Layer 4 of a small transformer language model trained on English Wikipedia (13 layers, counted from 0, width 128).
A neuron adds its activation times its output weights to the MLP's output. To switch it off is to set its activation to zero at one token and run the rest of the model.

Output weights of the MLP neurons that the questions are about. A number n stands for n times 0.0037.
n7: 23 -37 -24 26 -46 -18 10 -50 18 -5 3 -18 26 36 3 14 -8 -51 41 27 14 30 26 -28 47 27 -44 13 17 -11 3 43 59 14 -9 -28 -67 13 34 46 25 -18 32 -11 4 -15 -27 38 -39 -28 -2 75 -57 -10 12 -11 2 -17 16 -41 62 47 -16 12 25 -31 -13 -2 28 79 39 26 3 -38 -4 21 14 16 43 -18 49 -55 6 35 30 11 21 9 -13 8 35 18 45 -18 12 7 13 52 14 26 36 -37 10 0 -7 7 78 63 -26 -20 -3 -4 -10 27 3 -5 49 -13 -42 -43 -58 9 47 1 17 28 6 32
n92: 5 -24 11 2 -16 -28 20 12 -10 -42 0 32 -17 -61 -9 20 -14 20 45 -7 -17 -6 7 26 24 -12 19 -14 -10 -68 -4 0 -32 -23 0 5 -87 -12 13 -7 32 -7 -4 -21 -45 26 -24 -36 -36 28 -29 -7 -29 15 -31 4 -19 48 31 -28 5 25 73 36 -4 7 -39 32 4 -7 34 24 -5 -15 -23 -3 -8 -30 -18 -47 49 21 -14 -8 -36 -18 41 -35 -28 -34 -13 -41 13 -22 28 13 16 18 -29 -37 30 -32 21 -3 -42 41 -43 22 -16 -11 -4 -27 -9 2 2 7 6 -9 4 11 46 22 10 11 -4 39 13 31
n124: -17 25 -34 -67 49 15 -17 -24 -22 -15 -21 29 -15 3 45 -27 7 10 17 -7 7 14 -8 26 -41 61 21 23 -47 -28 -1 0 6 4 -5 -7 85 -33 -19 -5 -33 -8 -7 -32 -44 -11 -30 17 -16 -7 7 -19 -6 -20 -21 13 14 7 -10 70 -23 -19 -56 -22 33 13 -35 -45 15 -9 -13 -3 -22 10 0 2 11 -8 29 -15 -43 6 -29 -19 -23 -50 -7 20 -20 -19 -3 17 6 54 -1 2 15 -4 -19 50 -22 -17 -43 7 4 15 20 33 -28 19 22 5 73 -32 -46 -5 -25 -25 -28 -42 -17 -17 11 -8 81 -7 3 -24
n139: 31 17 -34 -9 37 19 15 -11 19 -46 -24 10 13 -44 -39 -27 7 -24 20 -10 26 21 -9 12 16 7 14 88 39 31 44 27 21 18 -9 16 -28 29 13 -23 40 34 58 31 -18 13 -26 5 -6 35 31 -83 18 -6 -21 -23 29 10 25 50 -42 49 -9 19 9 8 -16 -18 -21 9 32 8 -42 40 -23 27 54 -29 -10 17 7 -12 38 -6 66 26 17 15 -11 35 18 -6 43 72 19 8 -2 39 -11 -30 -18 -50 -42 3 -11 -7 -14 -36 -25 19 -5 -7 -16 -22 -48 20 -18 -61 26 23 -29 -10 53 -5 24 -12 15 34
n153: -32 30 15 12 -9 8 9 26 29 7 3 25 22 57 25 -62 -13 0 -30 3 -8 5 -19 12 30 -44 3 -8 36 18 0 -24 51 -17 -6 -30 -1 26 6 44 37 0 -9 2 2 -32 -16 4 -14 -38 33 27 -50 -3 26 -19 -56 31 11 -15 -66 -27 4 2 21 18 -37 -35 30 78 37 -54 -22 -23 23 28 7 -3 -24 -1 -32 5 14 -13 -2 -3 -14 19 36 43 -17 6 22 4 -20 19 0 -18 -46 8 -11 11 25 -23 -31 -20 10 -2 49 -31 -7 0 -34 11 31 -28 28 7 -10 -48 -22 -20 30 -2 2 8 -47 95
n217: -34 -1 7 -56 -6 -23 -17 24 -8 28 -3 11 44 -28 -18 -2 2 -20 14 -21 37 -16 20 11 -32 17 -10 25 -25 12 -14 30 -45 11 -26 23 30 -9 -18 -21 53 84 -8 -10 13 -27 -21 12 23 6 50 37 14 35 -12 -11 13 20 -44 -26 33 33 27 -6 -24 19 -43 6 -12 14 -41 7 -33 87 -9 -48 22 21 -17 -31 16 20 42 25 11 -15 -59 9 -33 -14 25 -26 35 -8 8 16 37 27 22 29 -40 -4 -13 22 5 -2 26 44 -10 -33 23 -26 -60 -15 -1 -34 -24 -5 -10 -2 17 17 -3 -42 36 -9 -26 39
n218: 16 -58 20 7 24 4 -41 -26 -19 18 -5 -14 -16 -38 3 -44 17 6 -43 -14 21 23 22 13 -11 -32 -34 4 -56 -25 6 60 8 10 -59 16 16 9 5 40 52 -16 -26 -9 64 14 -37 16 34 4 -49 18 -10 -25 9 37 -2 47 -14 17 -5 -10 46 31 19 36 24 6 -19 33 19 -17 4 -8 16 -3 19 39 16 7 -7 16 30 29 -2 -30 51 -12 37 22 4 29 18 8 31 25 19 43 5 8 -10 54 13 7 7 28 -40 20 -27 -24 24 -5 -16 -7 -65 30 36 -40 3 12 16 12 38 18 48 17 51 -27
n228: 12 -6 -5 -21 -3 42 -62 -20 27 -18 30 -34 -27 -1 6 -22 12 11 -26 9 57 -15 39 -5 -27 -18 30 13 -20 -6 8 -11 -59 -2 2 -30 -24 -23 25 -47 47 36 -6 13 -11 11 -33 -1 -58 -27 10 -8 18 -28 -33 -43 27 -45 -4 33 -6 -53 -6 86 35 -23 -54 21 -5 28 -7 -39 -40 2 2 -53 11 55 -1 11 10 -10 -14 -65 -13 1 -12 44 -8 -6 -8 -23 34 -23 -4 3 -5 6 -19 -9 15 38 10 11 29 23 -9 26 66 33 -2 -3 21 -17 -24 -54 9 -5 47 30 21 -6 2 29 -18 27 -17 -6
n277: -46 3 5 -60 11 6 19 25 -1 -56 -9 -10 -24 -26 -43 -5 12 16 -15 6 -38 33 8 -23 59 -3 11 46 -12 5 -3 11 6 33 17 21 38 1 -6 -32 4 -3 33 -17 -13 -69 4 -68 -33 68 67 24 35 -55 35 17 -1 -42 -26 41 33 -39 37 -6 4 38 10 14 -26 28 16 -26 6 -48 -17 25 -4 27 5 -10 -30 11 20 13 -48 2 1 -24 -6 -4 -2 18 37 -25 13 30 33 32 -11 39 -21 -10 -6 -26 5 51 -48 -9 41 35 -18 -31 -9 8 -81 67 -4 26 -5 -3 30 -13 -10 -6 -27 36 53 -34

Each question names a token from some text and the token that comes next. It shows the activations a of the neurons there, in the order above. A number n stands for n times 0.091.

Then comes g, the gradient of the next token's log-probability with respect to the MLP's output, scaled to length 1. A neuron's effect is roughly proportional to its activation times (output weights . g). A number n stands for n times 0.0037.

" Sec", then "ur"
a: 1 1 -15 -33 1 -4 -1 0 0
g: 27 10 -58 12 11 -23 -23 14 -17 25 10 -4 -13 -6 47 -12 33 -15 -8 14 24 -17 -48 -17 -2 10 5 3 6 18 -5 -3 -31 -12 4 10 41 -17 -40 16 -20 14 -34 -22 -10 6 -1 24 -18 14 -12 22 11 -12 -30 39 34 -3 1 21 -3 -6 -22 -29 39 -44 6 -26 -14 -30 20 -8 -20 -18 3 3 -52 -15 3 41 -34 -28 -29 -6 24 14 28 -18 1 18 -10 50 -21 -34 -27 25 -35 -1 -25 29 8 -14 -21 6 -26 -35 78 -5 6 -3 -17 36 26 37 -1 21 29 9 -17 -1 -7 -40 -19 45 -14 -16 -9 -16
Which neuron, switched off, raises the next token's probability most? n124

"ident", then " rec"
a: -1 -6 -1 -4 0 0 0 -19 6
g: -7 35 1 -7 8 -6 10 -8 -34 -21 24 -7 51 -12 -5 23 8 -29 16 -20 19 -6 -6 -17 -31 -21 -53 1 -32 17 -54 -12 32 -12 31 -26 1 21 24 -29 -9 -32 23 28 -23 -31 43 -29 21 42 22 -14 13 -36 -40 -13 9 1 1 2 -14 0 9 -8 -35 18 -20 2 -24 -23 -7 -52 -17 -14 -39 -5 -16 -56 23 18 0 9 -18 30 19 -39 -48 -8 -18 26 43 -13 -22 7 17 -7 16 0 -19 46 14 -8 -44 0 3 -20 49 -38 -21 6 -4 -11 -19 5 19 12 -7 27 -13 4 0 30 -2 -32 18 13 -2 38
Which neuron, switched off, lowers the next token's probability most? n228

" sl", then "a"
a: -1 0 -1 -1 7 0 2 29 3
g: -17 -38 -40 63 16 5 8 -5 26 0 21 -14 35 -30 1 3 -7 -9 26 29 18 -42 -2 -42 17 0 5 39 -72 14 6 -28 -51 -16 27 20 -6 -21 55 -46 -4 -24 -30 -34 -10 -9 7 -12 -27 -13 10 31 17 1 -36 22 13 56 12 6 18 -17 3 -4 -3 -10 38 22 -2 -6 4 40 -4 -15 8 19 -23 -7 13 -18 -7 48 17 -33 5 -3 -10 -1 -10 44 -26 9 30 -22 -39 4 14 21 14 16 8 6 13 -9 -26 -1 17 0 11 0 -12 -4 -2 -16 23 -4 -1 4 21 49 13 12 11 17 38 11 61 -1
Which neuron, switched off, lowers the next token's probability most? n228

"yle", then " Gu"
a: 0 -24 17 0 0 6 -3 2 2
g: -25 12 -7 30 -38 -2 10 -25 22 -15 -7 13 8 4 16 -20 1 19 5 12 28 37 -20 22 -26 -7 36 -31 -36 -1 -33 -32 -10 28 -8 5 16 -2 -21 -34 -31 -4 -6 -21 13 -3 -16 1 -15 62 29 -29 20 1 1 26 38 25 -5 23 14 23 16 20 14 -12 25 43 13 6 -24 35 23 -20 -52 23 -20 13 24 1 5 -24 3 -52 -19 -69 -26 -7 49 -10 6 37 8 6 5 -26 24 25 -6 6 -9 39 22 -21 15 9 11 36 -32 -27 4 40 5 -6 -39 37 5 -15 27 37 -1 10 25 -30 21 -33 23 11
Which neuron, switched off, lowers the next token's probability most? n124

" re", then "for"
a: 0 -3 4 -25 0 -4 -19 0 1
g: 24 -4 2 15 33 11 0 3 -13 3 34 -15 3 -4 36 -2 1 45 -1 -9 40 26 -33 57 -32 10 -58 -10 28 9 17 9 -1 4 -7 -15 -12 -21 -19 11 45 -12 14 -56 -30 -27 -19 15 3 42 -6 -36 -10 -3 -6 -3 -11 20 58 30 1 -9 -27 3 27 -15 -26 14 -15 -46 9 21 -26 -20 -5 -10 11 1 25 6 -11 -33 -26 -10 -23 57 20 8 26 -22 -6 -12 28 -1 -22 6 4 -12 8 -36 -17 -44 26 44 -13 52 21 -10 -16 -4 -24 -12 -28 -13 -1 12 8 -19 16 -25 -34 5 26 -36 34 -47 -17 10
Which neuron, switched off, raises the next token's probability most? n139

" acc", then "om"
a: 1 1 3 -6 1 3 -2 -3 -22
g: 2 -7 20 -12 -5 26 -1 21 27 -17 13 -28 -27 22 14 23 29 -8 43 4 -9 5 -5 29 15 -25 -5 17 1 -36 -17 -14 23 -3 -10 8 -9 -15 -51 -11 -23 -10 21 8 -8 33 34 4 -34 5 5 7 -31 12 27 -32 2 1 -18 -2 -38 3 -2 6 -16 -6 4 -5 11 -16 38 34 -17 -14 18 10 19 -33 -59 32 18 -25 -14 31 16 14 -12 -34 43 5 4 18 28 8 14 12 -9 -10 2 11 -34 -71 -1 42 -25 9 -4 33 25 34 16 -42 -8 -49 3 -10 46 18 -11 13 -39 50 5 47 22 -57 -23 17
Which neuron, switched off, lowers the next token's probability most? n277

" It", then " do"
a: 0 -1 0 5 0 -3 2 0 -57
g: 27 42 31 29 -34 -19 -15 6 5 -19 17 -5 35 0 -45 -15 -35 10 -4 -18 4 -38 12 -4 -13 -2 -16 -44 -13 12 -17 43 -18 25 -34 12 -28 4 2 12 -5 -45 -54 13 25 7 -10 16 29 -16 12 -11 -46 8 20 0 10 -6 -33 3 -27 7 -3 22 3 -23 4 3 1 -25 -17 -92 -6 -1 0 14 -32 6 -14 -4 -3 -7 20 9 22 -14 14 -35 24 -25 28 40 -11 -13 6 -48 -2 -20 -3 -14 -15 11 22 -16 9 6 4 31 13 -29 19 63 -25 4 14 48 -21 19 25 4 70 13 1 -10 10 17 8 -21
Which neuron, switched off, lowers the next token's probability most? n277

" N", then "/"
a: 1 0 -2 19 3 -1 1 1 -6
g: 23 -4 -13 9 -23 4 12 9 -8 19 -23 27 27 -1 -8 21 -49 17 0 12 6 33 -17 -15 -14 -4 25 -22 42 3 9 56 -25 -3 -3 -5 30 9 -33 40 -20 -15 -5 -11 4 -37 25 35 -14 55 10 12 -56 -15 2 -51 -41 24 -23 33 15 -7 11 5 -29 -6 -22 -27 -41 15 -10 -34 -27 41 34 4 1 -31 22 -2 -40 19 -47 7 -14 -2 -28 6 12 42 9 -52 -6 9 23 -22 4 -10 -2 20 20 -2 -11 -42 -28 -15 -23 5 -4 -21 0 11 9 26 -22 -46 -13 14 5 24 29 -18 -55 -13 -16 2 5 11
Which neuron, switched off, raises the next token's probability most? n139

"ect", then " and"
a: 3 1 2 23 -2 1 2 4 -1
g: -28 14 18 17 -20 15 36 -5 -5 -12 -3 -78 -35 -11 30 39 26 -22 -1 14 -8 -23 -50 -29 -5 1 5 26 28 -7 5 4 42 -6 -7 -37 17 -22 -35 0 30 -33 -11 8 0 20 -17 39 12 42 4 9 -8 -44 -28 29 -14 37 57 -25 -14 13 -3 3 -37 20 29 7 20 12 6 22 40 17 -11 64 4 24 1 -15 -28 -24 33 -10 0 6 0 4 24 10 9 -18 -8 1 -3 -13 14 -35 -9 -6 -42 9 -21 -44 13 12 19 -6 2 9 16 10 34 -26 -8 14 -28 10 -64 -5 -4 4 9 -18 -10 -32 -9 38
Which neuron, switched off, lowers the next token's probability most? n139

" the", then " men"
a: -10 -5 -2 0 -2 -1 0 -1 3
g: -27 21 13 -2 23 33 -46 -33 10 21 33 44 -27 17 -46 -13 0 5 -2 -29 -13 -9 18 1 -20 -23 5 17 -6 -17 -32 -1 -18 -14 18 30 35 -25 9 -8 -25 15 -1 -74 -1 34 -1 25 -12 29 14 -27 -2 32 18 17 23 -11 -23 26 -16 -1 -12 4 -3 -5 4 -24 -22 -13 13 6 -19 15 36 5 -26 12 -41 -19 18 27 -7 -2 14 -26 -28 11 -3 11 -24 12 -43 46 38 8 16 22 -22 -24 -11 14 -22 9 3 -8 5 48 -38 1 25 -51 17 3 21 -19 -13 32 32 -2 46 76 -14 -22 -13 -27 5 -18
Which neuron, switched off, lowers the next token's probability most? n7

"'s", then " cre"
a: 4 2 -1 2 -4 -2 -1 0 0
g: -16 31 74 -26 -8 -29 30 2 -15 -14 14 -23 5 25 -5 -38 -22 7 -13 4 29 39 19 -1 -7 -5 -8 -1 22 -3 26 -7 29 28 -36 -25 5 20 37 8 22 3 -20 -31 -44 -7 19 33 28 -34 22 42 35 -9 -20 -18 -29 9 -13 10 10 26 -37 4 -1 13 -4 -36 6 46 -18 3 0 35 1 55 12 28 29 -4 11 -41 -36 8 37 12 -54 12 26 -18 3 26 16 25 7 -41 3 -24 22 -32 3 -11 -7 -14 -23 2 19 33 -4 15 27 49 31 -13 -27 27 -11 -2 14 3 -2 -13 14 16 -27 26 -7 25
Which neuron, switched off, lowers the next token's probability most? n7